Layer 10 of a small transformer language model trained on English Wikipedia (13 layers, counted from 0, width 96). Numbers have three digits each and are written without spaces.
A neuron adds its activation times its output weights to the MLP's output. To switch it off is to set its activation to zero at one token and run the rest of the model.
A neuron's activation on a vector x is SiLU(gate . x) times (in . x), where the dot is the dot product.

Input weights of the MLP neurons that the questions are about. A number n stands for (n - 500) times 0.00091.
n5 gate: 596552510412474472475745741635474525475519758648448465585406569299468487475490470583519318573526548418439412396452474423346069561471456564637541470401588464608790353497703608569463564560455417453461480471607503562408301548647453680418519557376526532506549391534516448581436539526317503330
n13 gate: 380312484385360674518701520556685522343373428497552535450488474390585675631490507568481580334629598369500327481443579417545679637594295434431484507560358617503545559554408578516515500509660437429448620358280471500406375579616366615497550598426383369573282747410487529452627468665436387360
n29 gate: 452421555294421264596524373618514365577456451353514555557340552650630569710392553539375627500619223649585550653469459421423538662833497524602395407493453504312438423617534473601335490510476500374416138520531531625531449486399558459493595497290435569465608387687656301710524542575420480452
n41 gate: 509445603310424518480445500592364569362624422470546573467594596476443543536426538534301565347528500557431456478594376397491408588419488476407637456358337726722424399272536593697494518548422653556503674431561289474524557494540605446621521605432569469445721336562555268570442469667488350533
n56 gate: 481380605460463372540403458668435305417500385381226541588482519437727481625451434573598627621584563423441703436686675365804602395441515519430430376560555462417755587751496423390350347287589433514496603300508523611844269366356684357515459344382545530718590493562500344515433485299394530679
n78 gate: 490264443539695378426503493605538352490241634460500510776311589749517550490446469490574641559456600490613396714363353419241426473497448370563698367410556616413517513641453586609484754539616550526613493373446416561347368483578424477615457583364587432584371527428649353658423381480350553440
n82 gate: 385343613570497647608575325497601537550467619476341744413417645655534360651586454497589792423621493413716460562534588507548510579641460355524283514615613351487582410759527507510513483400379419553483444486664363777487390534597554413520372416272426500561579476483236344609395521419669507367
n89 gate: 344476633441484284585689677528574425484708364328700304414309704468640616472480475521557621326524568729420434292476492504463682480377547687520243471432508533716335473556259393586216680638321305286700455584605625365576512732553409453335413568455488415653670696578674508291520774680414432476
n94 gate: 519491488622444716515375538488408415458649376550541568436394462386478531454531506344534606414588617506358527563543457366396256478497439355334573552584482551533400458488658424478610602393374558449371602401787569360263494314519421625497518713449694409603572543709550295562515443627487515584
n96 gate: 522602665577350599706545276669431437260573381541393321452402405574582620781614566585587423541603384544400613382735631620637553267567500325411319321459540527626740420549500537249317343412500400449466220727602576636411504522534515460522593597637388413466228534537409504508545504571298700343
n103 gate: 601392444583487551686608339570353465554484433500490451625424666312620451291675443513293525577523399645322475348519555402354510319374513506639449524705369407509480430739382661523528363606390684380447426448431424491429603464523526506561383325397539447523467549605546713454533567425732561768
n121 gate: 387500698376500592375617363346561448377471469583653587402565490745440373655490638373527728405561437546573519635533497627422503466652555517698398285537467449522333663457654424378532373654302434484388503513731476471652595600391572415285414530578527746520544617507379639604310588397524365510
n150 gate: 707330475605276555403434429558519324479445448500599619460451347263619525621427536500538494621452544237606381465409597352273538336540494553556509359563420709452557574585365410596545450336609376552305452541453633584506500610644590438466600450663690487424471500552411561513717599560506438557
n164 gate: 493500365580336420531521314663620315421424558560547596465479330665549386672292555580525292623536606661422231630302617589576629504605340595581462389440656406462507386596354455471449574197511440637460282521471396497496688362482472441587454518786511278554439610694518543600500710500705384425
n176 gate: 641507500507482237609681471372810542353345652518540588431596278766651585378443540420443359483500535420426342428458356274486273592573266615535361474454658338446546600648507538590436585393622301514464421325539411334353594539643580521562486693453507546521372553723479518610468662433611427616
n177 gate: 503628500328593473712428405662539470563725397428493438328383675459562545642510500468545557642570760541677523378377633565531583479432221432493375343452601458576576440407600354413250527335517469377605648620541618648238622657336446405456595439531667379700444390540590514562479402551469303421
n5 in: 416510477576468351525656397700464551443541593474572603497469477494420659481386503547581323608378374341407629326535458370641467653615560378660354557542595345425412645299474564352345410510468641331701596400441412612516532442342522516418795539388680549454683403434601576516280516529405426461
n13 in: 388394453681598514336507530748378283528344511486485656518313629457623271618430553686529436486400551625478451449475543369644533376342574378751521485453652389517369588714417579552403428404500658563201352579544558389611439475459743315419450316692504573496635442613537740351467563305305597638
n29 in: 654318552440308409242614310510413396706510669623298579540483322388473617530299443444321577470535497500524517521490486390566535428395467548527497439490563672553404547445531422361533346668714252659263556640624517392422581462577476487460378224671599507627708551480490381448544737510364547435
n41 in: 380545476482365529332666463459488532523427469440310446524301372604578347544515534577621559506625482411482427457533530413644615283568532673509308372587526359532280661467437343418652599361672447372399454488494573592438568551649562535433676387454405397488382659430439573554479653482555518614
n56 in: 399561411345524397722431463365558389634298529722446561631736508456391370584426546463606761516459440672412701373585395455467643378708555484335631588496559289297317785666532496306446379631388392363797239520740467415516281347385640357765685520508524659484549504658345376577629451326340628634
n78 in: 510655610534304614510590468611398571380540595490507555655493556412647569632531724644417383632312473534360527218507418318657531538330443514599470582620440496431280654328373267626352503547670497576319486589293521428507564661507409436403741555353204452445614555557438483411510598637524524407
n82 in: 294592539548280490367355355577647471631442517267450543510484403542523661403351378598533548587527471600480449450516467434573692507575516689585448425690526601399572676372592442643456536416545494513567540513220672267399616572590406284500692630600510384404371510359659657543513360402370575539
n89 in: 551405492454563658375201335446348650340331637477452692727542492830559445434603581653461534705189488253683607591352504461616381567698324418543708459715573588492618454315563535325770496408415508728496616356275437383314527449480527369584551656652523587516544285550508528433289412461397504445
n94 in: 602626361422540661583434290439281607487519541674591487513481594614359401591427186534454481448470346584608458600585441540342537394392719575490357545635580513630517436758655468440358645620520454388510402585427427784340494428584455464455513562483307596324460464494540517530405641296564601622
n96 in: 282538636633360555464723667644438511430323256395561508526478504646620534411481445775580500567488365415433610542552331560653926280324522657571455535436618415645613478440662478535551402422478429515684488429417386373705507414316392444404530496661365489311732688489355250723504542681389642455
n103 in: 598629598679378580464497465639497450247553514399390544450447472259547537400596612347895596463555557440655589589466493527583616473339507524362393345666318348647432596646446547366545419397533292457321503365514548581547344628503503404612510493517544319622462740454674428551706459409421450568
n121 in: 396360644435500318682553522493554452626565338591600570479347411548709580479482413636708551562585646276670639447298413514763599637403623365386455409633711711557598561584353445447477430459497386419315393497405415523760685312514534349224413354536441553581415531411482504339559454510589407462
n150 in: 652625605430557477790706559626236190556542446347359476500523184367548581472365411338332244472767181401353593379638700557427413351325458201405547475538360510973538090668400462743537467406486722269315417666639664761495519529684608693295524595568547683519500462612408310811505578743621514624
n164 in: 626451320321271510439511637572371469578483558353464360503374704702507391573393616511557442410407640472378380390448420454421511659552291524608580423518507532307408435331693528657453486566799490405382403469514457463462438462539625614318361552568661723585390342319592546539637640489282681781
n176 in: 490546550639348532532374456374618270385284598441329520377571544448372619487347422304523416532453415633376426597497608414775603470686526536412601551724445375630341423711807584550326546500572392446460375441603470563572623549456442562455536503497313477480713441661467627351497523523396474526
n177 in: 759607302411686492538686386581693391492504557571271468446634368351630539488568529330877358652644677414273251404465406461705436306637354379285283406327442431481567519591330562632394496318527430439705524547643496572379477472588290570461699543323735548583580516677500464627571629661468371299

Output weights of the MLP neurons that the questions are about. A number n stands for (n - 500) times 0.0011.
n5: 504586547709393451464401577655471540462404558601499606557622533587436497481461426429372614521438503492429474472597550375545548490390356470464520697402368405473498475697471563421492535444421422498534473427465551527472445512635617456691528461405647522362514569461420476430507568654425356513
n13: 628388559474521618507494506324494324545489579497500385364378611647425591498438520509582714688605537495696518493334574348591529523445549638493533338459595524322602561406465407548254494369529621455349584527446375450534587604528491522482372316570510421408526633450573477513456563345427694565
n29: 530513610389435456497494335508507434614534460363376644414346626376595563575512539574588562477524126676460547484473578535571543546421490385695473464458360642628611471498639439383514646517469387457385411499566395488430612531566508427470368490438379702467594485628497429511544545490486509450
n41: 409428528351462507539446451502476491618558561546564519440520578546579508582371490556478492514518397619499635481493448449585493593434533512401449349409449611734495501381560456540332512351739432483544559513477322538503464500463588552470362564459514477618682481508625486522497429469391415638
n56: 536655499558607485586554530589549365491584509553405645417469383506368574420515466338614364498511435580404593448558472558524443446573443560410585387562376265425446584638562358659577572708635254533436492548789648369302522491554485517635554466489524252175411385511474524523652583351545579507
n78: 469617613423373528461562672567644559451563482460551504579547868339553413556473542527526438535185695642379590510575467513527431451458595583567345362320491586360407557534518590397512476504439447589421598459467357383521534678434448553457483426551428575602491507499298518489454620515480376474
n82: 419533511603588358505393553295573452553549464410517513647691384475590462462621376515570626468455415516511505518361623462549617532506493441436457499454651432600444398530547570536556497501306523356676496627541606586542335596602498503431423577397508655417417577439500427391530577515360564402
n89: 472526506509550367518584446328414575741423642550497414499559646474393509316347575543514484633311522554515716562542559458638436460433493435502626375622558321455446336326607400632622530326552387420534638454667374512557379357594522478240503444551575468641595543561526517577649227491461433593
n94: 426503416558633557483563452518506503570466474545594471563527653585623405471389462483406531356465730367556400425524483461569467407520393573556696300633700634471326437491440512646364567429570630444459504464548511608359607389492374319396425519446495448598453660572460470552573488426500478616
n96: 459419418447510489377434594543557477486437543659460781391387674521480428444576566436639603624571488313355422527472525601533527653560410566289624584286555238390410488457467462684486596573521681547437520472463524462543508489388502344430435590554664448263507597369561577526446277505657644556
n103: 607462583646448512586485411507543471633417464344312440566450667593637497403553576400563501514402435254505509640514547457498397394470455504520372301487463508556537286381520554484563618598618710434478481460540359405497661658513511550555643459437498619465441534436426571606489512335556535453
n121: 462564428420364548504486467321455550696588580322542580407554506581360574389553527522507479536405392720463357570444389520509551581433328561547485681520432570418589569574516249486553512428753351364544524511605431384471539352558527576425463562516536556502581540605532478481536465454596298602
n150: 549342673288503495704529550462511363621380651406592354575560441470646461472366457435413407713446365238528643497615480610560523401449499498422613619681401557700506310491431507669551520443034497190401543550499526613564555619618618502407426620401677687679502420653357460589408189588565435425
n164: 577517307443397654328470434443551488465415642454523442492546458458341521323413642504549434496622587528422315537521528514409478523534302418596463699547525521367506457420602519631585552623861471458591393357544415332518512460373451639571535436658516551522418567394544537495606645434501541680
n176: 509661558692455475389495478447635417519383514557381551595591354599542474698423435517525582476624459410482352593463533306544524538399555393478476650461547535509446343539602594341343423396612430463519357499517605464537632456592559459580384579541427519591390591467423590483345460562481592488
n177: 661667469466583517687571375453520371472633581642452691478529376579462498456383525472445457539682425348464417528432604549266570324529441410591469829340508549512517567686583515378643445488200425473415405558472427583428674557447419401669376503581617369466416294580561442503526687348504477507

Each question names a token from some text and the token that comes next. It shows the vector x that enters the MLP there. A number n stands for (n - 500) times 0.0096.

Then comes g, the gradient of the next token's log-probability with respect to the MLP's output, scaled to length 1. A neuron's effect is roughly proportional to its activation times (output weights . g). A number n stands for (n - 500) times 0.00087.

" 1980", then " Edward"
x: 421498554343514440500576465447427586495713668475506513421515397530570474483571444552564530448610261442659546445482420598540565533595487469451547606498364416556463535445440607493629545583285510384531489613518498470499467479406533454512533633581466586454533499454439579508377610359550371503
g: 528496280431509643601336372459575506679532523600584360493387518527548645684667532744617325528664453675482439550576728502392431606342270664496424539528605574455486451570588283509448201335426445667665375644425333490644565388550305595404470255537628440617459346364576341494439503369558643543
Which neuron, switched off, raises the next token's probability most? n78

" this", then " time"
x: 531485583440606509568509342488511567500559585392520542515490260502576457542570419523483475545564486490565521513534598584610559451513496529479481482504434403595567495468499563491524558525115567466510529461520401520488417515491532359599483639443485482393463493548450468565462606550522478432
g: 470615372452583521444723307547465391475463454636458460277346388382598296712372458541609525474610517820418550386603555655602334690552395572369558522438771470476492617615339459565548370545624625427565588418498784675370639561534447374307328698384437337381553307566494566497370583444457500433
Which neuron, switched off, lowers the next token's probability most? n164

" function", then "al"
x: 453470524443544595584531577598607468524409461364682488537600421578455477448446573575403463583435418499296464593547455694403370507560410523407488465410484411567499556452607558568517474575309477446488476442583532386440468447529447512450503686537628710591459577616453462353488507498487439502
g: 423516331588312698543184663757619385392314401453549658554467430628494362373249356446507455431667376523423343601457679493550627517752444491600601514536470528524353395559633722345576451408560359647392228630471549611620568481541420559460525471348428704484388497511475503473770520519566441587
Which neuron, switched off, lowers the next token's probability most? n121

",", then " and"
x: 418449491486464477621484525475476406486567450540513462488488584419537469575551503528541518480557381558540619496482503537571514475494525458490530541552503531529534475562549516594478496434068496424515550552533479560496474441478488497467492621517526674597530415413484530613431387463495456497
g: 384721391624330476621655627310551478534525534654677421397652556520366527475374516391360589389259338444358632523563374430531459620430447538343406491587318331603493474569373667649451777326454533543490423482459572424467622745388480792634744564521554593475264407650582391565485430618411378431
Which two neurons, each switched off alone, lower its probability most, in order? n29, n56

",", then " critics"
x: 443493517505435527606444574464436466495508506524494437488518577549516502554494475539502511459506418457539615461505592557539567524503519438485479561641524511529556424527487598501488516452053459460555517531457565530526573423486518498465495562491563654588479399443459476584433343575502482500
g: 398424511632414340431444505427384486538519668382390471287485575365565511651856525667362576614467442549555411268520621505644582453488525566482378476555448391468501396428550537534705389401550449440366326322594229488593781458579517421615491345756443405620858626642601435400391500475686456502
Which neuron, switched off, raises the next token's probability most? n29

" ext", then "rem"
x: 450539305525614536702443428552407611457433426552469523471495406499410444482457632495414528396634361496508434293610504703351397512575433496340502586521499566542468393567603577482536656506524496444490522542602433437517478539484664551543415543389491530415578382696549492456483495458471520554
g: 709650446664418557548482384509421291459593575401444638454360673460358330417502691224608486460635311488399578472566455514346537699444413455571482428638739704457497600620352375562484322497513368541281771338370658738544479600446616472450605523704532321514370667474522386425350480504526594464
Which two neurons, each switched off alone, lower its probability most, in order? n41, n82

" a", then " Museum"
x: 487494524537569445662476444509450429513548469506524465542555388503569477544496438470488563522632453497638583499617505531559521490507533451447526544463474476590555453489603555456547528450079456474460450533524469545451371559537562514553559534342462426502467440493531511588483519587401494426
g: 583423697577530551533471561504537464356445429676564379294480470581312463454434695595660564237373590512510570520251510412627609445384557533506854580336520538337489542355345631504312605438477488509448465483399315630412251592518487463437541359461599520567467545545309416676830582813512507558
Which neuron, switched off, lowers the next token's probability most? n29

" University", then " of"
x: 507509483530424556517460464571500453434606550560600489514522414433633509455647556528463493473379333532381570466467515605385494438445448557327678638413385465606506478382534474660568619532251489484523359513611432516432351431507528495615518488586489499543514448592489558509495673529444371585
g: 700532300398503782561438382672447559536494360400537480495397453226589558628525593457594317625573460458349611549533636563157273516495536484269582366553560539410727599528423397435544372426575567439657498450310645376344313342566478483473669394751681616509499453615406474589553488608596466656
Which neuron, switched off, lowers the next token's probability most? n41

"\"", then "\n"
x: 396506568432497534604598477476512533466561468509564468467586493593511503559437558543542527551488374424562617491572453511415376550464528429481463523603516518595508538394422572520523570525092489352580454444599415532462536507509487546504517574478471528496589531534481528490423542421512397530
g: 590410559457485278481430399484295703551561441554287516632508327344533600571472485524476567598548410302527582591628432681370287611559482428643705560489502452456546412598483654514213304543447421523480693455535249547582486347339609506435395293423546612800693697329532371575652524665631483503
Which neuron, switched off, lowers the next token's probability most? n89

"ge", then "bra"
x: 509672468464537535599567461444593476420485443464612497606552513508503618600493671493456505346474532512428550664485379482508412492487465505534542740399410635451470509482543529510494598508287560455600421379395407497466642415330544525551430482477448478577519477581507407347517526525461608423
g: 643526413443690467505556438588430403393348269431365496620545453661343550450590607289720533422593542488431254470594487497799533607284504428594514484469524465409668546725572428481498704207632565409536419546475658292449390348486809495598467326627408515341592325625443464450501587578511472671
Which neuron, switched off, raises the next token's probability most? n150

" Among", then " many"
x: 517452482386514536478378501587542511637402470487388485490478425640460387573548260548529411531587414576486468449469582526473587567594440452424593585605478489653486434381411460515619536428260640458589438434396467589451530462552474437589568483434535464540578463486520545534489515485752538546
g: 600438506563417559715351627342355607475663343534395561716342456698359547406507524363652490624455457395405377575494773544869529581454515401685278527492353519624497477441573576390493462552339386268459401588483674525417475641429400395604545767534515530574488289439394430634455623448322637393
Which neuron, switched off, raises the next token's probability most? n103

" with", then " \""
x: 476453488461550484562472481540462463607580545550448489501527430548515472546517447487527504520577413474535521440487576545510562497559549411522454582516555478601514417445482541455579446475023524446521475514466598543515551498553489540540465508431464474575544456514471487572453452535541497502
g: 521399337548466483455616426353587425520616553546647451417653665625515626512201456480463589460385592427504433394705508297427305341295599620630411419469526446530436501383842467333530511528518474400583567444488492533585384526464488623242867420571486503514499503489231531735422615769608602418
Which neuron, switched off, lowers the next token's probability most? n78

" Years", then "."
x: 481682489478463522451553429472474458605473506426507558482513657545619536443424438442487553514385329614339538758493555413390381530478406565434565621568393459438392601438462467555605589586343395463566515479496584503367530468687418553489599517461497479494435414506459461486488534594530460671
g: 307698220634558696506637639490571299626449553569541544500556494700484320466720547578628712533416431549379633376653378327727597444525533650503454496556504434522517436476370365482813337567465427451413339447689422341451444579526541596336469548525412305541392660593518415576434356234357555413
Which neuron, switched off, lowers the next token's probability most? n94

"la", then "ted"
x: 614506457502537449491427604515634509487554489337522597511554359566517591453505617505483460415432598569285540617437466381537403566652582396458362643515434467430568511430570579541603571499477613548492396497662303500543447426427414571526460555466571525437489445479559418364291667451637531367
g: 534420720667577667672574476389430686555501560370412516408277629632423541598542652375471453450711539456382472617611409473493521416716507301292412585574700534431400685568563377459440460585555294483355475487420419460568580555378491514246466558684601185690609560420509367421543457705512251321
Which two neurons, each switched off alone, lower its probability most, in order? n82, n29

" of", then " Children"
x: 506514547524591550605474482575459421623485501643488530529487489401590502522510515600520505567514449515469500466426515485405532474432548432361510675508570467528499395432535426475522526484093516403550407555505462540501530432503430538557539544493516503533524408454520531548413530507576500540
g: 325674620476421387356581515484430460593358331535495502271564565668470499473360348403210647415472692643475434404331598418608653314581457634599506481453463468615575398612377666531491615378476398701673519342454477740401464663526400433522697317651466395484513539639743501760410575528390313512
Which neuron, switched off, lowers the next token's probability most? n94

"tes", then "\""
x: 487383546396446496582530496497574596518592564505604507483530456591458500523493447509535458426476426490345454582531524499548368623517588400513437578484489506421628492401481402559572567521233713385601580419469505407480682476509325542527525521662464544586445498525674344495438545456520472433
g: 639588482430391645546614599558613459461569351583508438366564418408325642353470489486648598514502449559568549429744317410713492305354491549358294544552198486607338545520399442561450612559319290506573478529708337366612707447499368654580755545282615396419551454789385586659473561475545455429
Which neuron, switched off, lowers the next token's probability most? n56

" of", then " the"
x: 498431501550543494611485516586472508579475585485313471552594428308608563619485416568404548499500544529529568422451585434448465356551501434419588448611444490625487435375527476511481575449178564517578400544497610528581594515565423443535616453470557421478578395529455494505427555561539497401
g: 290539378405755544533282474534622459541573584681468515343471579507488490490752514528689371556588448637408310578369678574437662599528487337375409619363670603497489278278631432474651606471378637336643626594403488568474466272271576501571475578723518339408615308383456512441432394434460688594
Which neuron, switched off, lowers the next token's probability most? n177

" actor", then " or"
x: 607490477475496533476435533486525514580541637421817397488591519475520533475421532491452471561602473480366473415665617486385518520482382512430487567536477534540425424514472611525553646519236372457552447485518477461561553563531298513572476613382528599591491438576477347542522453484547412429
g: 443843706649449347460540241458533655476383577395528477546585436492386514669350482603671446517435489388372661501441574670366375410453569515582371474491467341611295406526444526392284862577563579474468323423379524392462640527476646602497493758441472668474377485355731487398631358492647583449
Which neuron, switched off, lowers the next token's probability most? n13

" -", then " A"
x: 537494428428454525562450556435465543510485557490471583554598433583450487553480410614476520413607427456465600580554564443496566418446592557540479651550566457547446410503449456494594334467096545526561465498482608540451454426537544539495496528488473499554494433526459510603462441540547565485
g: 466304580552695661771267383492527474590290576497575683495365482726425598192488528613543488523395461539602658676542663643530388721672408654564417392497360456624376508299462410603425305615564442357423509418527635407409376695623542384559507479431583500579493441414350236371572455574561411461
Which neuron, switched off, raises the next token's probability most? n150

",", then " he"
x: 468443542399569499590486456453493472543599507507574491499522419493512467549553432495534493474568349483571559425452576594577575476500510459516417593524504465564531484561455538550570449471059490432554552529519534546539502439492508453482439564489545649569527375503451526584436502465531536469
g: 315486438456478667504512615420723344356437493499548319391600424567590254551375302467390535391511569470508477698670325479802571306594660559353610495540348529530672541565563812583613635601413554608502653378575442430632259390525707387308558576538641508510348484359491576441381397396459555383
Which neuron, switched off, raises the next token's probability most? n121

"bles", then " such"
x: 591497508391499506543513564516543523499585577491664456592533463517522489465510445523528405420449413492294581567692515489525313589551424458487459610576514483381472536381411519504569563456222657489575457414589468458432575470571407512485554472686487526571405524525649393462400602505556498429
g: 647381724389473484532336509515370419461452472553556352582487395557474491641761509599761666601612611542446692324601764340660557564465571466574311539469426612517587385352513486462554314458625572233520408575393484236350615370636345569475549452604625611331209403396391543446587483530360574579
Which neuron, switched off, lowers the next token's probability most? n94

" word", then " list"
x: 544511545431534598464553368448567527534478475394653434513602619584568541509495538560490452495358476541369462393618493476319439474460502551515507551582498378405555552406571566465550498615202456497491455606691478462483430481574413504578623655473531550476464478598547455493376441438528456538
g: 680521645588364238477535355553395491327407541485486692632668322558631785493368276474230765366419677689582420370507402387337525383507586368513604514586705488529477300453607544524463568458464424458402501368462441598339425461519590446540608557553557438340683615649583619560435503646283634461
Which neuron, switched off, lowers the next token's probability most? n121

" the", then " Department"
x: 546492566601613497602503503499499460492508525546514502518543419448576451508513421498452512503575406469553596456564564558605528464481538408463479531522513434532487440523586516514487450482033482463512487487495509562509443483531482446514481525379485486579534461536492509596485558603439537463
g: 435600573457410567658635753553512427456593340395493472552434519583646500639539577518414507369457357444305557638318339262552439503618463339477552458394339340450480536398719408399441639387545479656661286300282574670561386419641748490412613503743477654483443619673417383656620531540290638472
Which neuron, switched off, lowers the next token's probability most? n150

" on", then " ball"
x: 504491530524555439624555541518489527595472479536459587528554440520636501523592424498545486592505499498531510440436594567311545482565573394501491630597542505564424366275538450553542467498176493399578462485493575451474623389547554486519511484475439346457579338446495522534488422497585550559
g: 504414674541587333399643393505640691509497361497359268429414546529391721585493534323452491458593611574671513424943405455615444264615583653512348488505513438516353464599488446503377326712482398517274547525320364458611727658490513450569478438396452371553441558677626620533568537292373456595
Which neuron, switched off, raises the next token's probability most? n103

"s", then " 100"
x: 484586498591499488587515481514486482469540553520518530490516427601542553585396409475380534584550486593542581509500477443528495463465585519540527562417505505552448464522514491498492530491064515466530552507417481573509512491504530475570507541406572378582517484476371418515448543666451525385
g: 465621436532394428410371415490433368444413394648447301512324514440408524518514341374377471635521678504583273414741517617304464411585577655723599455559699401553452432638577447421752232538627443554711523524520365377351684676560466620550340491626542405261592589525540459589341632633733404463
Which two neurons, each switched off alone, lower its probability most, in order? n41, n150

"d", then " between"
x: 552509476497487526559543597469546553416477419451666462605641493557459576524410560502546471429525691574349537615501474348361440543500543477535325641466502559406465498443342515514571592541284514470550514407485394461567708533524381541550542633454527406603496427631492375445392531464514472396
g: 502382446340545508396374457485442562476434391439535524782359481748576396486519751457376306541555523406363581510432458572301376628602556482430332500744692471689526646426494540528654484617568760312432610506510567718280305356588488420523259507752540533584472596428341314474530583485539356630
Which two neurons, each switched off alone, lower its probability most, in order? n176, n13

" not", then " specific"
x: 482514561390517500501440473481443613451543522453455571424640439452500401513567396451496559640646472527444398478582561589470487499616540637515595371519538492617469458376558471464566512485211585421400475567541596422391583475541467515410456625387502581500588478620449463439424419573546627510
g: 393590570542482501647455545615498567361344324414490466635694583652390664566509477656428722585452513620619724416648498408526487610539445418463370479470511421639455297478732646415325454333372501282452393290579483369334482457551524395663679425448489629231192554588704442427579690415651523432
Which neuron, switched off, lowers the next token's probability most? n121

",", then "\n\n"
x: 464486517425477441502436501452508509514563424550615579382494584579526504612578388576570491458404402644533528495409566635469637567514514537546408553386503501542520596570499576469474483539166426495608536522448483529551473376404451463601484609569600652406531396445408527496342488450517533444
g: 738700584450448710509404634343456568599445411695688397473547595600453597239195746621419727395302374342534633485643295586331340419289491463729568550398412481435383495494428427500454465518295502556493487354491386511560512430557546576443592367435527606451584629599653495472592497697387455614
Which neuron, switched off, lowers the next token's probability most? n89

" For", then " this"
x: 468534447529500511539502470557474477629485522579450517553584408611315511424552319374621541586616410446412309435560626514408521609670434479426562684502430517522402475515486423465498602455368458519523571485362541546484635432507517325629539494496558434466512349493489468571460476521619600587
g: 396251638267466613556412331385555571502614576555678430414305438556671395755792471669571530616790658517493632440272469550563625535632601526464336498438603431497534468492376371543578225527533521185468586477470563477510631385585433427325477490539471388540355615395528479309396460605655477586
Which neuron, switched off, lowers the next token's probability most? n13

"\"", then " was"
x: 378476581432572475599552390472538595503606489555515531454479600479495485522465544583563556494423417399586643513562409531356405504504476436432541520550516543565488583361457621521361555587151524404549401394635469537488517534479478520541591503540494606444575554471467499422487566478428461538
g: 531516478599579611473485532292518552504609336233595412422417587572549310508389406395526475644423527328582538410304487675556294605381376566299583433571632579507543484443622467643699518570639483461775618468576283486427556516477601431335808594408727769528565302357496383518361428505503284631
Which neuron, switched off, lowers the next token's probability most? n121

" E", then "ff"
x: 333487485554544492513412490612523482513371558572408611518503482711423505446576396481479588483222503487600541493587509418421504579495527611445662609284579522569545445493468542644443497538319650449422441579547471461543386496399629576500556386478617470381491516493560563575399399403429509516
g: 459563611512393392302360417608401674344735395361407788450347452403397787437471620322587340560375528374586445421242533386412549780474381661715558533623554566569566441624716560413448700393453388569491450645456425568275591432583642510399459505379564497470605447511508646333411625530571541502
Which neuron, switched off, lowers the next token's probability most? n78

" int", then "rus"
x: 475480358448540596732394404455562458543517578465343492470545400541613442470448577436493527397367538446493450411551559572425445391541475585468449619582395633502491325606534595498531533663536500583539620589671561494562635549447566354515486505414494464368538390612552428396523444394428434444
g: 501511516625589274488409487606530471566653472247393538264590419552400394571425897468473563214394372465658452491443680452589562789456462525424181514569527322416574544617635582676620596436517520475478555468355517630524433312329404509586460259491567525621452594693483440574442582638479582377
Which neuron, switched off, lowers the next token's probability most? n41

"gen", then "res"
x: 523544436516502584549540572524494560518479450483577274353586561765511636499345565463404525628529469433447451394441401441489425525566576557421497620751446643421418426332556489539500480492470402629456334459637445487503487482400514500682487533470489386480557385562419490459578531457555605467
g: 650537542501541331714325620557507525517526372432587621480330638522444151330646861397503406414393500568415774358639482437285620581519474589618551582491457597562350431550565588551653405641440454653450576594432453415445571413470478499524323250483682660551552332491418447546285291489412635533
Which neuron, switched off, raises the next token's probability most? n176

" leg", then "end"
x: 392562590545535588614567570613470605567348454442632345497607508578552505488385502371517377568557549496491432431547437400268367487485473506456489615587511522406455440468460555601543622562386448553570536518569541390521550536543432531560481537352470568493488500579316542507374264406533560641
g: 422646340411468446728525446439488553288178484431405641564420573585483317667399438378570495543612412423459261503420782424424497263635713224637500513592472636431420449625802670336441472632630535616502421627447584623452597432491568503410546443495380490403573620656511620656398494415353474588
Which neuron, switched off, lowers the next token's probability most? n29

" the", then " top"
x: 549478532645539491575511429488471479498507493535496517496533438466577493503497408462462512497619405541517560450590536567610541476489586465511497495495478409554467446508581561506474469496053465457524561490507463591477528529558473446555479516314519405559555501524452467585493500635492508473
g: 533383625562616377643433667759641300377580613415636507459356395477664623447744547241369343379552448512454614451517341523513385353539624504503606430607408429451447549314335378628511545387449414435393582327468684464498777501516273450676385621481603469410648301742494602461569370600591581600
Which neuron, switched off, raises the next token's probability most? n150

" worked", then " on"
x: 421528606444533490486536569466549476454553473483390429533503507600427498584537393536498563562567511386381495530446428650499483506535512485506586573416521516711555486499430556601559676574177470411475592481529669484452411455548461423529414636497512491560427392518436407606460482440446567446
g: 470371246414466587503746549412624366324438513537331646502517397481477510571463588398693386495406492602378448552276485370291381497420710688265438578620545556553403507403578507661416525637437527569619586280628539497490614512604606439580329670311453493625703616551545316511802599623373282460
Which neuron, switched off, lowers the next token's probability most? n5

" semi", then "nal"
x: 507537480565489675577549356565510454508361499392397467633624485618401477512648534450330501554622366470511530522513469448485545450413487493427588607446443490413465460473435562563624610627330374560534532544549506446495519571623572523499547543456511599340476334559436331455424448479715433520
g: 480514532541461536640584750626578350501424372379573578342537511484476312496452720618523420501390343569390428584291765642669416597519562681411439464522582638480468370432576488385379515313481379523594240274563680488638490570625556307528318506611357407369505494371773388274653508539694567607
Which neuron, switched off, lowers the next token's probability most? n103

" and", then " Stephen"
x: 472555533552461583504417515552481570505569579535472511478479661517529434570413409582507443474588520453520481569387597538524533576480543428430596567453541598624566418592506444459374401524149572583664406480447462515528539549515509441573507500515599472556556367380490464447432371470406517471
g: 417674246393469549394267667437529535391498531471408497548750491647740663455558651490451676472500560697755547347599649478403451528522290507523607495548625628479422442517614412350265553473537302600514417464616614295497434450532443645303552373588269523612651666540426324559409401510501250431
Which neuron, switched off, lowers the next token's probability most? n177

" the", then " doctor"
x: 520469555580549486626515469511487472512489496517488491533537412497573476516502461520472520503599389486526575469556558563610531462486575439497466516475519405555493465514563541491499479471027484460541511487542489600505459506541477466515512498349483467557529486551450456573487553603471506455
g: 272495466545419521384532502573779477361433358650384366489512532358558568541439387545291474468555558351702540751624458465608598288486441614374584447481440543548566546594642629464583577271418452544329210459335694441649384431529631395507426545745391419751497559452756507593332520338597651507
Which neuron, switched off, raises the next token's probability most? n56

" be", then "aut"
x: 451581445384553546455452445567491495481621502473351477419599452610532581492537471497517449506547441684395415446596403621446480423546514500431581459560413533521574543458657589563529544562167433541479489551510670506390543550585553580501478568403461395564495349537376504540439537505469539472
g: 446378418560437740652455479525328481418619459536346419483309466520582413539621481575587505534658417785467480517352565457548725445468368612504525441545603576499283412519622677393229642384652422470507309694600581584520352517434498496426445397325648361456219507636358405493545715603526416851
Which neuron, switched off, lowers the next token's probability most? n96